Layer 5 of a small transformer language model trained on English Wikipedia (19 layers, counted from 0, width 64).
A neuron's activation on a vector x is squared ReLU(weights . x), where the dot is the dot product.

Input weights of the MLP neurons that the questions are about. A number n stands for (n - 128) times 0.0077.
n7: 152, 175, 90, 113, 118, 118, 195, 178, 116, 141, 126, 137, 166, 98, 100, 187, 151, 87, 130, 99, 139, 145, 84, 83, 149, 159, 152, 85, 97, 150, 133, 178, 140, 157, 81, 138, 156, 182, 129, 164, 104, 195, 101, 125, 138, 96, 160, 115, 117, 141, 117, 135, 139, 162, 99, 104, 112, 138, 130, 123, 148, 120, 130, 170
n13: 133, 128, 109, 151, 127, 76, 159, 139, 133, 175, 124, 57, 134, 152, 156, 136, 65, 134, 168, 132, 50, 93, 125, 137, 110, 146, 105, 181, 176, 118, 175, 149, 152, 150, 107, 149, 147, 146, 183, 119, 148, 159, 194, 161, 114, 150, 96, 72, 130, 151, 184, 129, 138, 109, 80, 114, 185, 85, 128, 70, 125, 185, 168, 97
n60: 138, 34, 91, 147, 127, 92, 127, 119, 158, 175, 146, 161, 110, 164, 151, 127, 131, 138, 112, 133, 95, 145, 141, 114, 144, 148, 110, 105, 107, 63, 130, 135, 152, 105, 120, 125, 119, 123, 116, 209, 122, 114, 209, 139, 129, 104, 129, 116, 78, 101, 154, 129, 129, 187, 73, 157, 160, 156, 122, 153, 135, 151, 167, 110
n112: 122, 168, 164, 145, 128, 138, 103, 89, 100, 163, 114, 110, 155, 171, 36, 134, 136, 108, 130, 127, 101, 126, 7, 103, 107, 90, 72, 148, 109, 95, 143, 135, 126, 118, 61, 132, 128, 166, 106, 133, 177, 120, 131, 162, 199, 145, 140, 72, 130, 85, 128, 81, 148, 194, 145, 95, 124, 108, 123, 114, 114, 106, 163, 164
n135: 142, 122, 122, 146, 97, 100, 98, 145, 165, 154, 165, 98, 109, 163, 109, 99, 125, 145, 159, 87, 92, 135, 107, 74, 153, 114, 42, 64, 110, 136, 82, 140, 144, 145, 144, 170, 143, 92, 171, 159, 171, 89, 168, 95, 119, 129, 117, 103, 80, 69, 168, 143, 125, 117, 117, 106, 121, 89, 210, 153, 118, 97, 119, 104
n141: 91, 146, 92, 166, 203, 131, 166, 106, 88, 105, 181, 107, 130, 127, 147, 166, 140, 96, 161, 119, 139, 93, 158, 89, 45, 198, 134, 141, 95, 136, 176, 70, 121, 155, 119, 108, 133, 93, 76, 88, 101, 155, 138, 130, 107, 145, 155, 39, 118, 118, 116, 90, 93, 161, 134, 81, 107, 241, 108, 122, 111, 121, 165, 125
n160: 85, 157, 180, 127, 112, 90, 143, 138, 170, 98, 135, 169, 88, 170, 140, 111, 115, 101, 92, 81, 118, 80, 117, 83, 105, 125, 128, 146, 174, 119, 76, 122, 119, 146, 137, 146, 183, 116, 130, 118, 123, 174, 110, 114, 153, 109, 135, 134, 146, 75, 155, 200, 174, 125, 64, 165, 129, 73, 117, 100, 119, 135, 84, 105
n177: 155, 99, 84, 138, 159, 91, 128, 145, 84, 140, 179, 122, 103, 188, 172, 149, 164, 122, 116, 166, 142, 85, 141, 124, 99, 175, 156, 126, 146, 123, 97, 56, 128, 135, 51, 118, 146, 120, 119, 175, 100, 186, 156, 163, 92, 194, 134, 150, 149, 105, 132, 115, 147, 163, 133, 101, 111, 106, 187, 140, 85, 124, 182, 104
n184: 114, 125, 126, 90, 154, 139, 118, 126, 152, 145, 188, 122, 96, 79, 171, 132, 140, 144, 89, 141, 135, 134, 154, 91, 117, 117, 139, 113, 114, 151, 153, 23, 154, 153, 130, 142, 138, 134, 115, 103, 119, 129, 136, 122, 112, 164, 160, 105, 134, 139, 124, 200, 114, 47, 105, 135, 71, 98, 153, 136, 141, 135, 126, 90
n221: 200, 96, 101, 116, 128, 71, 134, 114, 102, 160, 160, 143, 97, 139, 147, 139, 131, 176, 122, 131, 145, 192, 149, 97, 119, 95, 87, 153, 138, 124, 216, 113, 147, 145, 158, 93, 150, 169, 165, 131, 139, 96, 135, 137, 133, 158, 163, 159, 97, 139, 147, 49, 133, 77, 127, 149, 113, 117, 245, 141, 104, 163, 117, 127
n226: 115, 105, 114, 104, 164, 151, 113, 179, 101, 129, 171, 112, 117, 95, 106, 144, 158, 123, 77, 96, 155, 117, 146, 103, 146, 175, 158, 86, 103, 112, 128, 116, 116, 152, 124, 118, 132, 138, 122, 128, 161, 138, 111, 135, 143, 118, 111, 113, 131, 181, 80, 157, 107, 107, 151, 86, 90, 115, 139, 131, 131, 151, 147, 150
n240: 146, 177, 80, 158, 147, 130, 118, 103, 109, 82, 97, 123, 120, 147, 114, 187, 114, 111, 156, 137, 176, 139, 86, 183, 106, 164, 165, 140, 132, 157, 123, 92, 122, 163, 148, 116, 126, 28, 140, 110, 138, 134, 109, 191, 93, 88, 144, 124, 137, 68, 65, 89, 131, 127, 163, 168, 134, 83, 94, 182, 45, 119, 91, 150
n254: 171, 130, 99, 139, 128, 108, 156, 186, 118, 105, 92, 115, 131, 89, 173, 161, 113, 173, 168, 136, 157, 106, 123, 130, 126, 196, 147, 166, 123, 97, 171, 150, 126, 126, 132, 118, 89, 148, 101, 161, 144, 199, 166, 145, 65, 143, 137, 133, 131, 127, 165, 98, 141, 79, 135, 96, 186, 114, 180, 135, 137, 107, 114, 116

Each question shows a token from some text and the vector x that enters the MLP there. A number n stands for (n - 128) times 0.036.

"im": 112, 135, 115, 85, 151, 120, 79, 111, 161, 132, 79, 158, 149, 107, 133, 81, 145, 171, 175, 116, 126, 130, 149, 161, 157, 124, 154, 126, 86, 186, 105, 146, 99, 125, 150, 113, 150, 125, 121, 103, 105, 132, 110, 125, 135, 137, 89, 123, 188, 150, 142, 102, 106, 137, 109, 126, 183, 98, 83, 182, 137, 142, 157, 89
The neuron with the highest activation: n240

"ip": 85, 120, 148, 99, 122, 97, 121, 133, 149, 178, 86, 121, 165, 133, 165, 101, 134, 170, 156, 136, 138, 119, 130, 92, 112, 107, 171, 134, 123, 174, 130, 163, 85, 111, 124, 100, 164, 157, 99, 107, 119, 135, 138, 117, 128, 170, 83, 101, 172, 142, 155, 135, 99, 165, 137, 115, 172, 85, 90, 163, 144, 174, 132, 92
Which neuron fires most, and how strongly? n13, at about 13

"ill": 150, 114, 154, 105, 82, 83, 73, 102, 149, 155, 140, 131, 111, 133, 160, 88, 148, 137, 167, 92, 164, 117, 138, 138, 152, 102, 153, 107, 77, 182, 140, 147, 123, 154, 139, 113, 170, 151, 90, 100, 107, 150, 97, 114, 112, 132, 79, 139, 171, 139, 125, 121, 113, 134, 126, 131, 168, 79, 96, 159, 157, 120, 133, 79
Which neuron fires most, and how strongly? n160, at about 1.4

"ad": 141, 148, 128, 104, 127, 77, 102, 124, 155, 149, 113, 128, 149, 119, 132, 66, 109, 171, 155, 131, 193, 146, 170, 120, 167, 130, 153, 148, 104, 143, 124, 184, 122, 151, 119, 120, 158, 156, 85, 126, 140, 129, 100, 69, 108, 153, 100, 138, 185, 136, 150, 100, 108, 141, 154, 142, 159, 101, 107, 188, 152, 136, 132, 108
The neuron with the highest activation: n254

"ot": 127, 125, 146, 87, 112, 111, 117, 123, 143, 145, 137, 147, 134, 104, 143, 98, 120, 152, 167, 118, 162, 122, 161, 131, 200, 100, 162, 99, 56, 149, 119, 158, 107, 165, 122, 117, 154, 156, 93, 109, 102, 94, 76, 84, 97, 174, 125, 144, 165, 122, 161, 114, 89, 160, 143, 120, 135, 79, 115, 157, 155, 126, 148, 125
The three highest activations, in order: n184, n7, n226

"al": 122, 130, 137, 55, 88, 67, 111, 101, 150, 172, 106, 129, 138, 124, 152, 113, 134, 147, 161, 127, 176, 102, 161, 127, 154, 107, 159, 161, 115, 158, 108, 169, 108, 164, 121, 106, 152, 159, 130, 110, 139, 134, 116, 109, 160, 156, 77, 107, 158, 125, 140, 114, 79, 178, 135, 110, 153, 122, 96, 154, 134, 154, 163, 90
The neuron with the highest activation: n13

"j": 96, 145, 156, 86, 114, 67, 113, 126, 129, 123, 110, 143, 115, 119, 172, 101, 132, 152, 168, 146, 187, 127, 164, 129, 151, 132, 150, 144, 93, 156, 115, 187, 117, 144, 137, 116, 183, 143, 137, 113, 120, 135, 122, 100, 144, 152, 88, 112, 176, 151, 111, 97, 105, 122, 143, 112, 160, 113, 42, 134, 115, 144, 142, 93
The neuron with the highest activation: n13

"er": 122, 138, 107, 99, 116, 119, 71, 127, 144, 139, 101, 158, 147, 143, 134, 115, 136, 127, 150, 123, 190, 136, 148, 135, 150, 75, 163, 112, 73, 154, 145, 161, 115, 151, 138, 85, 172, 160, 93, 111, 139, 96, 94, 72, 113, 154, 123, 113, 145, 133, 142, 117, 101, 155, 127, 86, 169, 111, 77, 163, 167, 143, 143, 87
The neuron with the highest activation: n7

"all": 123, 108, 127, 98, 98, 100, 48, 115, 142, 171, 161, 153, 117, 127, 169, 107, 129, 151, 185, 119, 169, 128, 170, 119, 133, 86, 177, 112, 94, 159, 118, 156, 109, 151, 122, 131, 140, 130, 102, 114, 132, 119, 111, 110, 131, 158, 99, 119, 179, 146, 146, 111, 101, 174, 155, 97, 162, 136, 68, 155, 137, 120, 154, 125
The three highest activations, in order: n141, n60, n226

"em": 119, 118, 161, 69, 97, 80, 91, 130, 167, 140, 100, 136, 133, 146, 151, 111, 134, 119, 173, 126, 161, 124, 158, 125, 141, 75, 151, 127, 94, 182, 147, 185, 89, 139, 131, 109, 133, 132, 123, 116, 118, 126, 118, 105, 106, 161, 79, 138, 158, 145, 162, 88, 67, 159, 157, 100, 163, 102, 108, 143, 140, 130, 158, 122
The two highest activations, in order: n13, n254

"ion": 107, 126, 145, 88, 106, 78, 79, 98, 165, 145, 102, 144, 146, 119, 151, 122, 145, 129, 162, 114, 172, 107, 133, 104, 124, 112, 179, 107, 104, 186, 133, 152, 116, 124, 139, 117, 159, 140, 104, 115, 100, 109, 149, 112, 118, 160, 82, 120, 166, 147, 150, 91, 88, 178, 157, 93, 184, 110, 75, 153, 149, 130, 123, 109
The neuron with the highest activation: n141

"art": 127, 136, 126, 95, 120, 102, 66, 138, 154, 150, 124, 142, 144, 160, 149, 98, 154, 128, 126, 137, 175, 144, 167, 111, 172, 108, 172, 128, 75, 176, 124, 173, 120, 171, 122, 104, 159, 138, 100, 102, 134, 111, 107, 110, 83, 182, 126, 131, 146, 109, 137, 124, 104, 140, 172, 105, 144, 113, 78, 176, 155, 102, 151, 101
The three highest activations, in order: n184, n226, n177

" was": 122, 138, 121, 89, 97, 121, 39, 119, 97, 154, 129, 144, 134, 137, 149, 114, 122, 139, 164, 159, 170, 136, 154, 151, 182, 127, 195, 133, 76, 156, 142, 147, 81, 159, 135, 115, 143, 138, 85, 124, 141, 113, 126, 98, 130, 158, 117, 126, 161, 130, 170, 112, 108, 136, 146, 151, 139, 122, 117, 156, 144, 168, 183, 102
The neuron with the highest activation: n177

" of": 114, 137, 152, 93, 122, 132, 56, 108, 129, 145, 118, 137, 141, 115, 129, 101, 142, 120, 171, 114, 185, 93, 168, 131, 164, 76, 152, 128, 119, 182, 139, 155, 96, 130, 135, 99, 128, 160, 93, 90, 117, 107, 111, 80, 169, 162, 120, 104, 150, 118, 151, 105, 92, 176, 158, 136, 166, 110, 107, 160, 142, 142, 145, 97
The neuron with the highest activation: n112

"l": 122, 122, 136, 84, 98, 85, 81, 115, 113, 142, 134, 164, 126, 156, 164, 86, 155, 125, 157, 117, 172, 128, 169, 154, 136, 77, 126, 150, 97, 144, 112, 166, 95, 141, 130, 108, 164, 151, 94, 129, 111, 140, 94, 101, 145, 163, 90, 117, 172, 117, 138, 102, 101, 191, 170, 112, 162, 141, 81, 160, 146, 121, 131, 120
Which neuron fires most, and how strongly? n112, at about 0.16

"ist": 127, 136, 163, 93, 117, 133, 92, 124, 103, 138, 101, 153, 185, 124, 182, 114, 152, 119, 179, 120, 202, 114, 158, 149, 145, 116, 168, 86, 100, 161, 110, 149, 100, 138, 133, 70, 150, 129, 131, 115, 119, 125, 121, 93, 103, 155, 154, 153, 132, 125, 122, 111, 99, 131, 146, 142, 202, 109, 87, 139, 130, 113, 167, 120
The two highest activations, in order: n240, n254

"ay": 123, 148, 153, 98, 129, 113, 59, 120, 148, 169, 120, 170, 136, 153, 170, 92, 136, 154, 149, 141, 161, 147, 182, 119, 139, 106, 166, 121, 68, 160, 98, 151, 114, 151, 106, 123, 142, 171, 120, 140, 135, 102, 99, 118, 104, 180, 80, 111, 159, 141, 141, 114, 120, 157, 153, 112, 139, 112, 89, 170, 139, 132, 140, 77
The neuron with the highest activation: n177

"om": 132, 153, 114, 85, 119, 107, 80, 99, 153, 131, 91, 133, 136, 131, 152, 100, 143, 126, 181, 134, 163, 146, 155, 135, 149, 97, 164, 127, 51, 165, 140, 145, 69, 146, 160, 122, 149, 141, 124, 134, 116, 109, 75, 106, 106, 133, 121, 129, 161, 143, 132, 90, 87, 155, 148, 122, 162, 119, 85, 189, 141, 129, 163, 126
Which neuron fires most, and how strongly? n240, at about 3.2

"ag": 111, 153, 119, 115, 133, 88, 87, 145, 110, 153, 115, 148, 154, 133, 172, 96, 156, 144, 152, 129, 174, 106, 202, 124, 144, 101, 163, 128, 96, 151, 101, 135, 112, 137, 98, 102, 160, 147, 122, 116, 108, 129, 96, 117, 106, 155, 90, 143, 179, 117, 144, 85, 131, 210, 129, 103, 151, 121, 95, 155, 128, 127, 143, 79
Which neuron fires most, and how strongly? n177, at about 16

"ap": 99, 133, 156, 87, 131, 104, 115, 130, 158, 127, 114, 162, 156, 95, 154, 126, 146, 172, 170, 122, 159, 133, 150, 124, 158, 93, 172, 127, 82, 156, 119, 176, 117, 128, 124, 137, 157, 154, 135, 108, 121, 141, 126, 76, 130, 180, 113, 111, 172, 164, 174, 113, 99, 159, 118, 117, 157, 100, 59, 148, 130, 174, 150, 116
The two highest activations, in order: n7, n13

"(": 128, 140, 142, 119, 128, 112, 90, 104, 128, 133, 125, 103, 142, 145, 169, 58, 144, 140, 180, 127, 155, 157, 148, 120, 165, 107, 174, 124, 93, 174, 144, 157, 46, 163, 123, 130, 127, 142, 106, 102, 117, 111, 106, 111, 134, 156, 84, 125, 166, 138, 132, 119, 112, 123, 138, 131, 168, 145, 87, 182, 148, 135, 177, 154
The neuron with the highest activation: n141

"her": 114, 124, 131, 77, 98, 93, 86, 141, 160, 142, 99, 138, 142, 155, 152, 115, 126, 128, 165, 134, 163, 139, 147, 101, 162, 80, 184, 142, 83, 154, 113, 153, 99, 105, 112, 87, 139, 142, 116, 124, 139, 117, 121, 91, 127, 146, 109, 83, 175, 151, 160, 113, 99, 163, 146, 96, 162, 144, 93, 170, 187, 136, 153, 110
The neuron with the highest activation: n60